Layer 3 of a small transformer language model trained on English Wikipedia (11 layers, counted from 0, width 64).
A neuron adds its activation times its output weights to the MLP's output. To switch it off is to set its activation to zero at one token and run the rest of the model.

Output weights of the MLP neurons that the questions are about. A number n stands for n times 0.0035.
n0: -49 9 -4 -15 -7 6 0 1 0 -36 34 18 23 -63 -20 5 0 26 8 -8 -9 -5 -38 13 -6 13 -24 -13 -9 -25 -3 18 -11 -7 -4 -43 16 -2 -17 -8 -13 -27 16 0 20 -13 -19 2 26 -8 -10 -15 47 14 -17 -10 0 29 -36 46 -23 -18 -11 43
n20: 7 -41 -35 -26 -14 -23 -47 -37 8 -7 -48 -9 20 -18 -3 23 33 -14 0 7 -17 -33 -27 66 21 1 -28 22 38 -28 -45 1 -4 34 -32 -25 10 23 43 10 -6 -6 -19 7 17 33 -28 28 -19 50 30 -28 20 -26 -23 -30 -66 -16 -54 38 10 -39 -68 1
n32: 94 -41 -12 -25 13 20 37 34 -35 -26 -20 21 -35 24 37 -9 6 -7 6 -20 -13 -28 17 4 -11 -25 9 -23 -27 -33 -10 -36 -31 -6 24 51 -29 -8 -10 -39 -13 7 -4 -16 0 -13 16 18 -6 -10 20 10 -10 -9 -1 -16 0 -6 2 6 18 -4 19 2
n33: -22 -24 47 58 20 62 5 29 16 73 -10 -24 1 -16 -12 -16 -28 -52 42 -44 -8 -24 -21 -55 35 -48 -26 42 -5 34 -26 -10 2 -26 -42 -14 -11 3 -24 -91 -36 13 -11 8 -24 39 -28 59 -32 29 32 -38 -41 -23 -16 30 -10 8 9 37 3 -13 -51 12
n43: 20 30 16 12 -34 17 -30 25 -9 20 -19 -13 -54 15 -9 -10 0 -22 -6 12 -35 -17 -3 -21 -6 7 23 22 -19 43 26 13 -10 -40 -33 -43 -8 -3 -6 -7 -20 7 28 -13 -25 -27 42 21 4 -13 -24 -20 -20 -13 11 -4 -7 -10 61 -27 30 36 -18 -16
n47: -44 -16 23 7 -13 -34 -27 16 -7 -8 25 26 -27 11 -21 -23 -24 -24 -3 4 2 -32 27 26 2 16 -23 -32 16 -18 17 -9 29 23 -7 54 -12 -25 -40 -12 10 23 -1 42 -6 17 11 -6 -55 38 19 20 13 -38 0 -4 28 -17 17 33 23 -32 1 -4
n58: 81 -32 -4 -11 -26 34 18 2 -18 -31 0 18 -12 6 1 -29 20 5 -11 -36 -16 -10 21 38 -29 -28 0 6 10 -28 -28 -26 -21 16 22 43 1 -5 -7 -7 -15 -18 12 26 -12 -12 11 -28 -1 -36 34 3 -19 -9 -2 7 17 16 0 16 20 -27 36 5
n63: -15 -54 -12 26 20 47 4 22 5 -19 -1 34 -7 -26 21 43 12 21 43 -24 13 -53 -22 65 42 -27 -21 -12 64 -3 -40 -8 -24 2 5 -32 7 -2 6 -28 3 -1 -12 -7 13 27 -23 9 9 48 42 9 58 -17 14 3 8 16 -2 8 5 36 -44 9
n73: 16 -2 24 6 -24 22 74 42 -31 2 -9 6 -43 -6 23 -21 -37 27 2 16 3 -39 62 -6 -1 30 -52 -57 71 -27 5 10 -51 38 18 43 54 -46 37 -31 -14 24 -10 -6 -22 -27 -15 -40 57 -82 7 11 -40 81 -37 10 -12 5 20 -12 -39 53 42 19
n90: 12 23 28 24 -29 22 0 14 11 21 -57 47 -31 -13 6 0 9 5 23 -1 -32 -19 7 10 32 -51 27 -38 -35 8 1 18 37 -12 -35 -38 19 -11 35 -3 -37 -23 43 -12 -25 8 38 -1 13 33 5 -17 12 -54 -19 -34 8 8 -21 -16 -69 40 1 -7
n107: -10 -16 -10 51 -26 53 -30 42 -20 15 -26 -38 -17 -41 -20 -24 19 36 6 -13 -4 15 20 57 -50 -21 -24 -18 21 2 42 25 13 11 -5 -15 -13 -22 2 51 -5 22 25 7 -32 2 -13 -6 0 6 -15 -48 -33 30 -71 31 36 1 -8 -20 21 -14 -3 -30
n119: -3 4 49 39 11 -29 -19 -24 54 -9 15 -1 19 -39 -14 -21 27 14 -14 13 -2 8 39 -2 -19 5 28 -5 13 -7 30 -41 11 -21 -3 42 51 -27 -35 -15 5 19 46 16 -5 -4 7 -10 20 -18 6 -55 -45 44 25 11 -14 -38 29 6 17 -10 29 -3
n139: 1 -2 27 -7 -12 5 -50 -34 23 2 51 48 64 34 22 -32 18 56 14 67 33 -9 -27 -13 -53 -1 -22 -7 6 -29 -45 8 27 43 -9 -70 -3 23 30 -32 25 -11 -46 23 -2 -18 -27 -25 28 -15 22 7 17 -35 -38 -14 2 5 35 15 34 -6 -2 41
n151: -57 15 -7 6 23 0 -27 -11 17 15 20 10 8 -19 -8 -6 -27 2 -31 10 -2 34 -37 31 12 11 -16 40 -3 -2 34 45 62 -11 5 66 0 35 -1 38 -71 8 22 -13 -23 -28 8 -49 33 -44 23 -22 -23 44 -57 8 14 -44 -3 12 -28 70 -7 34
n160: 18 35 30 4 2 2 -64 -4 24 24 14 4 25 15 -69 -15 -2 -10 21 6 -13 -13 6 8 6 4 -8 46 -7 19 19 -27 32 41 20 17 -16 -2 16 14 -58 3 8 -2 23 27 17 -5 -18 -18 9 -36 35 -14 -44 19 57 11 -9 -10 50 4 3 6
n162: 6 -17 -35 -33 19 -12 11 -4 24 11 22 18 -25 43 25 25 -2 -16 -12 5 -41 -36 -20 28 9 -12 -53 -30 2 -36 2 -24 -13 17 -36 11 -35 27 -44 36 13 -30 -18 -50 10 -14 -24 0 3 -17 5 4 13 -4 0 5 -82 11 11 -7 -5 -9 28 25

Each question names a token from some text and the token that comes next. It shows the activations a of the neurons there, in the order above. A number n stands for n times 0.081.

Then comes g, the gradient of the next token's log-probability with respect to the MLP's output, scaled to length 1. A neuron's effect is roughly proportional to its activation times (output weights . g). A number n stands for n times 0.005.

"rel", then "ts"
a: -8 0 2 3 -2 1 4 15 0 0 0 12 0 3 -13 -2
g: -1 11 -12 15 -38 19 33 -23 -18 -10 -3 21 8 -21 16 -23 4 -6 31 -28 6 1 -10 0 67 -15 -20 -7 3 -10 7 28 6 20 -33 -5 3 -6 -43 0 -19 -22 -20 -11 34 1 -1 -17 -5 49 -6 -43 3 -28 62 11 -34 -43 -15 -2 52 62 -28 -11
Switching off which neuron hurts the next token most? n63

"\n", then "=="
a: 1 -1 0 2 -4 -3 4 0 0 0 -14 3 -2 2 -4 1
g: -8 6 23 12 9 -25 -32 -41 -1 -70 13 37 -30 -49 4 -7 1 1 22 -14 -25 -60 22 -13 -19 4 -16 15 -41 30 -1 -8 -11 23 13 34 -11 37 -6 -17 35 26 -30 6 3 8 -20 -41 53 24 0 3 4 3 14 5 2 -20 11 -6 42 11 32 -33
Switching off which neuron hurts the next token most? n107

"7", then " Russian"
a: -2 0 0 0 9 0 0 1 1 -2 -1 -1 -1 3 1 -5
g: 32 -25 -8 24 -35 -25 17 -2 -18 26 51 8 18 20 32 19 -6 -21 26 -8 -46 -3 -16 59 -30 -20 33 25 38 -5 33 22 -8 -24 -21 38 28 14 -16 -8 1 -13 -1 11 -38 28 13 -8 -11 12 -23 4 13 -41 17 -63 -37 13 25 -11 -5 24 -13 2
Switching off which neuron hurts the next token most? n43

"man", then " became"
a: -4 -2 -2 1 11 -1 1 0 3 0 -1 0 0 2 -29 -2
g: -18 -12 -6 15 -7 -4 59 -6 19 -59 -23 35 -2 -5 20 35 12 10 1 -16 -11 29 12 37 -17 23 -6 -57 -1 -41 -30 23 11 -16 -7 -40 16 -8 17 53 -23 -26 26 15 -12 10 3 -25 1 17 33 -18 -15 1 11 -24 35 -12 -56 1 -32 -18 35 -7
Switching off which neuron hurts the next token most? n160

" the", then " couple"
a: 0 -3 0 1 1 -1 0 0 2 -1 -1 -1 0 0 0 1
g: -19 48 3 -6 -5 3 -15 -6 18 -40 -33 39 28 11 -6 27 -4 -2 -14 -3 -1 -28 10 38 -46 -32 -19 -10 15 -1 3 8 4 13 -19 12 -16 -37 44 -29 -67 -32 15 1 -6 24 -10 52 1 -12 8 -15 23 -28 20 27 -14 20 -48 5 25 -21 -23 51
Which neuron, switched off, raises the next token's probability most? n20

"5", then "0"
a: -3 2 1 0 7 0 1 1 2 1 2 14 -2 2 0 -6
g: -12 7 23 21 -15 -27 -22 25 18 11 2 9 15 -27 -8 21 -5 -14 12 -10 18 2 5 -27 -35 12 10 11 23 16 -7 13 39 -17 -23 -6 38 38 -39 18 0 28 8 -11 41 -57 -40 -21 17 54 12 -51 -19 7 -10 -33 -16 10 -76 -6 -24 23 27 11
Switching off which neuron hurts the next token most? n119

"\n", then "\n"
a: -6 0 -23 1 -1 2 1 -1 -2 -2 -13 0 5 0 0 2
g: -23 -19 6 36 -5 -34 -28 2 -14 17 3 -25 -5 7 -14 -22 11 -17 -12 26 34 -33 5 14 -70 37 4 44 -1 -2 29 9 -25 9 24 30 16 27 -25 -29 -22 -11 13 3 46 28 -11 -48 -28 30 -16 37 -26 1 38 -2 -34 33 -2 15 4 46 -7 18
Switching off which neuron hurts the next token most? n32

"\n", then "|"
a: -5 0 -31 1 1 1 1 -1 -1 -2 -16 0 5 0 0 2
g: 3 9 20 30 -9 -21 2 -27 37 17 19 56 -19 -19 8 31 24 34 42 26 -39 -8 14 31 9 2 -40 19 -18 10 13 -38 -19 5 13 61 -11 -17 -20 -35 -5 -28 21 3 -27 -6 -30 -17 16 -15 -14 -21 14 -20 -46 14 36 -30 -49 -4 20 22 -8 -19
Which neuron, switched off, raises the next token's probability most? n32

"d", then "z"
a: 0 0 0 5 8 -2 1 6 0 -2 0 6 -1 -17 -20 -4
g: 17 -9 -23 12 -1 1 -2 -6 46 -15 8 20 -16 -17 6 -14 0 4 21 19 -23 14 -5 40 68 -13 -37 -22 -2 30 45 -18 -48 3 -42 -16 -49 7 -20 -37 28 -2 2 -12 41 51 4 -29 43 17 -21 -5 -7 24 18 -27 28 -27 -14 -26 9 10 21 -12
Switching off which neuron hurts the next token most? n151

" No", then "bu"
a: -2 0 0 8 9 2 0 0 4 0 0 1 1 0 -10 3
g: 22 -47 48 31 16 24 15 24 -19 -8 -25 -79 6 -6 -14 -3 14 -28 11 -16 34 2 -30 -15 4 10 -20 38 26 -28 10 -14 32 -24 -10 9 -11 4 9 -13 -68 18 -21 -35 6 28 -9 13 -9 26 20 -14 -17 -50 26 6 6 23 -21 -11 -23 -2 -25 -19
Switching off which neuron hurts the next token most? n33

"se", then "it"
a: -5 0 1 0 2 -2 -1 1 -1 3 -1 0 0 1 -2 59
g: -16 -43 -6 3 29 32 -20 -11 10 24 39 32 -9 -5 5 29 9 0 20 -5 -36 19 -4 -45 -30 -3 -41 -5 11 50 -26 9 39 -22 -24 -26 72 -24 30 -1 -38 21 8 4 6 -8 -8 31 14 -27 1 24 -12 21 23 27 -51 21 26 -7 15 -3 -9 24
Switching off which neuron hurts the next token most? n162

" of", then " Friends"
a: 0 1 1 1 -1 4 -34 1 0 0 0 -2 0 -1 0 0
g: 9 -6 -1 -22 13 -8 11 -3 -48 9 27 66 0 -28 2 36 44 -3 2 -19 13 9 -40 7 -64 13 -16 18 -19 36 -19 -17 -1 -26 -24 5 18 -6 2 46 -30 -8 -13 7 37 -23 1 13 28 2 17 0 6 -32 19 -1 -5 5 -40 -38 32 -17 -62 23
Which neuron, switched off, raises the next token's probability most? n58

" May", then " "
a: 11 -1 3 1 15 0 1 0 -2 1 -51 0 -1 -1 1 0
g: -12 8 -6 -43 30 -15 32 -18 -2 -60 13 12 25 4 7 -8 -23 38 15 -7 -8 -1 5 42 15 12 -2 -16 -38 10 -6 -17 7 22 64 -18 13 59 -32 -19 -7 -49 -14 20 -5 25 -19 -38 17 -9 -1 32 6 17 7 -13 36 40 -4 40 -29 7 36 -4
Switching off which neuron hurts the next token most? n107

" ", then "2"
a: 0 0 6 1 15 0 -2 -4 -2 1 -5 1 0 0 -12 0
g: 12 0 30 -23 12 8 -24 28 -40 -18 3 -18 -23 32 21 1 -6 15 27 34 -27 -1 12 -3 61 18 -1 2 -36 26 35 -29 -37 -31 -4 43 33 33 -26 32 3 6 1 5 -40 -10 -17 8 -39 -20 -30 -29 -46 7 -36 32 -26 20 -43 4 8 11 -7 10
Switching off which neuron hurts the next token most? n43

" Col", then "on"
a: -3 -1 2 94 -2 -8 0 0 0 14 1 -1 1 0 -12 -1
g: -12 37 -30 -4 33 6 11 -5 1 22 -39 -23 27 -56 0 32 19 -22 -27 -14 -1 -25 -11 -24 32 -10 23 -4 -24 11 -20 0 21 -45 -43 29 19 -32 13 31 -2 7 21 -7 6 -19 -3 -48 -11 -5 -24 -7 22 3 -87 -1 -17 13 -33 -5 -7 -5 42 3
Switching off which neuron hurts the next token most? n90

"2", then "8"
a: 2 0 1 0 12 1 1 -1 -1 11 -4 -2 7 0 -1 1
g: 5 -10 -24 7 -3 7 19 17 5 -14 7 -8 19 50 -11 3 0 -4 -2 0 26 -2 -1 15 -15 -23 -33 -7 -6 -5 -1 17 -37 15 42 -20 -32 -57 59 -4 31 12 5 -8 -8 44 -4 33 37 35 -51 37 11 -14 -6 19 33 -17 47 9 69 -13 -22 -4
Which neuron, switched off, raises the next token's probability most? n90

"0", then "7"
a: 0 0 1 0 8 1 0 1 0 12 0 0 -1 0 1 3
g: -32 -3 7 34 21 13 58 21 18 -13 -9 -10 -31 -49 1 7 -14 37 -20 -10 9 4 -26 2 18 -15 -37 -18 -51 23 -25 12 -25 23 17 -28 -22 -29 34 -23 11 5 -5 20 -30 19 7 28 54 9 28 10 -34 -20 -5 35 -39 34 25 -36 -1 -4 -32 -14
Switching off which neuron hurts the next token most? n90

",", then " pair"
a: 1 0 0 2 -7 11 -3 0 -1 -1 -4 1 0 1 -1 0
g: -24 15 10 4 -63 -11 -34 36 64 27 10 22 -9 34 -33 4 -2 -17 -26 -17 -15 -28 21 14 -30 -11 -8 -2 0 -13 13 32 8 -21 -17 55 18 1 12 27 -17 -51 29 -18 -48 17 0 15 5 -28 -15 10 6 -47 -8 -21 -19 20 -6 1 -4 -31 42 11
Switching off which neuron hurts the next token most? n47

"4", then ","
a: -2 0 -1 -1 23 0 0 2 -1 0 -2 -2 0 1 4 -8
g: 15 8 8 19 42 20 12 -10 -41 34 -16 78 9 11 3 -10 -6 3 9 -21 40 -23 13 -40 1 -24 -6 -6 13 6 8 -8 -24 9 -48 14 -2 -31 -26 56 34 -36 1 -10 44 2 -43 14 -14 48 8 1 4 -20 3 -26 12 8 -4 14 6 -53 18 3
Which neuron, switched off, raises the next token's probability most? n43

" Capacity", then ":"
a: -1 6 0 0 0 1 -5 4 -4 10 3 -5 -1 0 0 0
g: -19 -11 -16 -29 -7 -18 -19 8 -23 -35 13 -30 15 -28 10 20 2 27 -5 -12 -25 -36 9 25 6 59 18 6 -37 -20 -22 -33 -2 -15 22 20 -33 29 -42 -47 30 34 16 -7 -49 20 1 10 -17 42 -55 -10 -27 -20 17 -28 -4 -4 37 -4 -5 36 -16 -8
Which neuron, switched off, raises the next token's probability most? n90

" ", then " |"
a: 0 1 33 0 7 3 3 18 -3 4 1 -1 -1 -3 -3 0
g: 26 62 4 -1 32 -19 23 29 -21 -31 -17 2 -24 -13 -14 -37 -21 -39 -21 -36 13 28 -8 -53 -10 -3 1 -17 -3 17 -2 -16 -20 -8 -23 -10 4 -21 5 17 -14 46 -7 22 35 -49 12 18 -23 2 -60 -18 23 13 -2 16 -35 46 -33 3 6 -26 27 -3
Which neuron, switched off, raises the next token's probability most? n63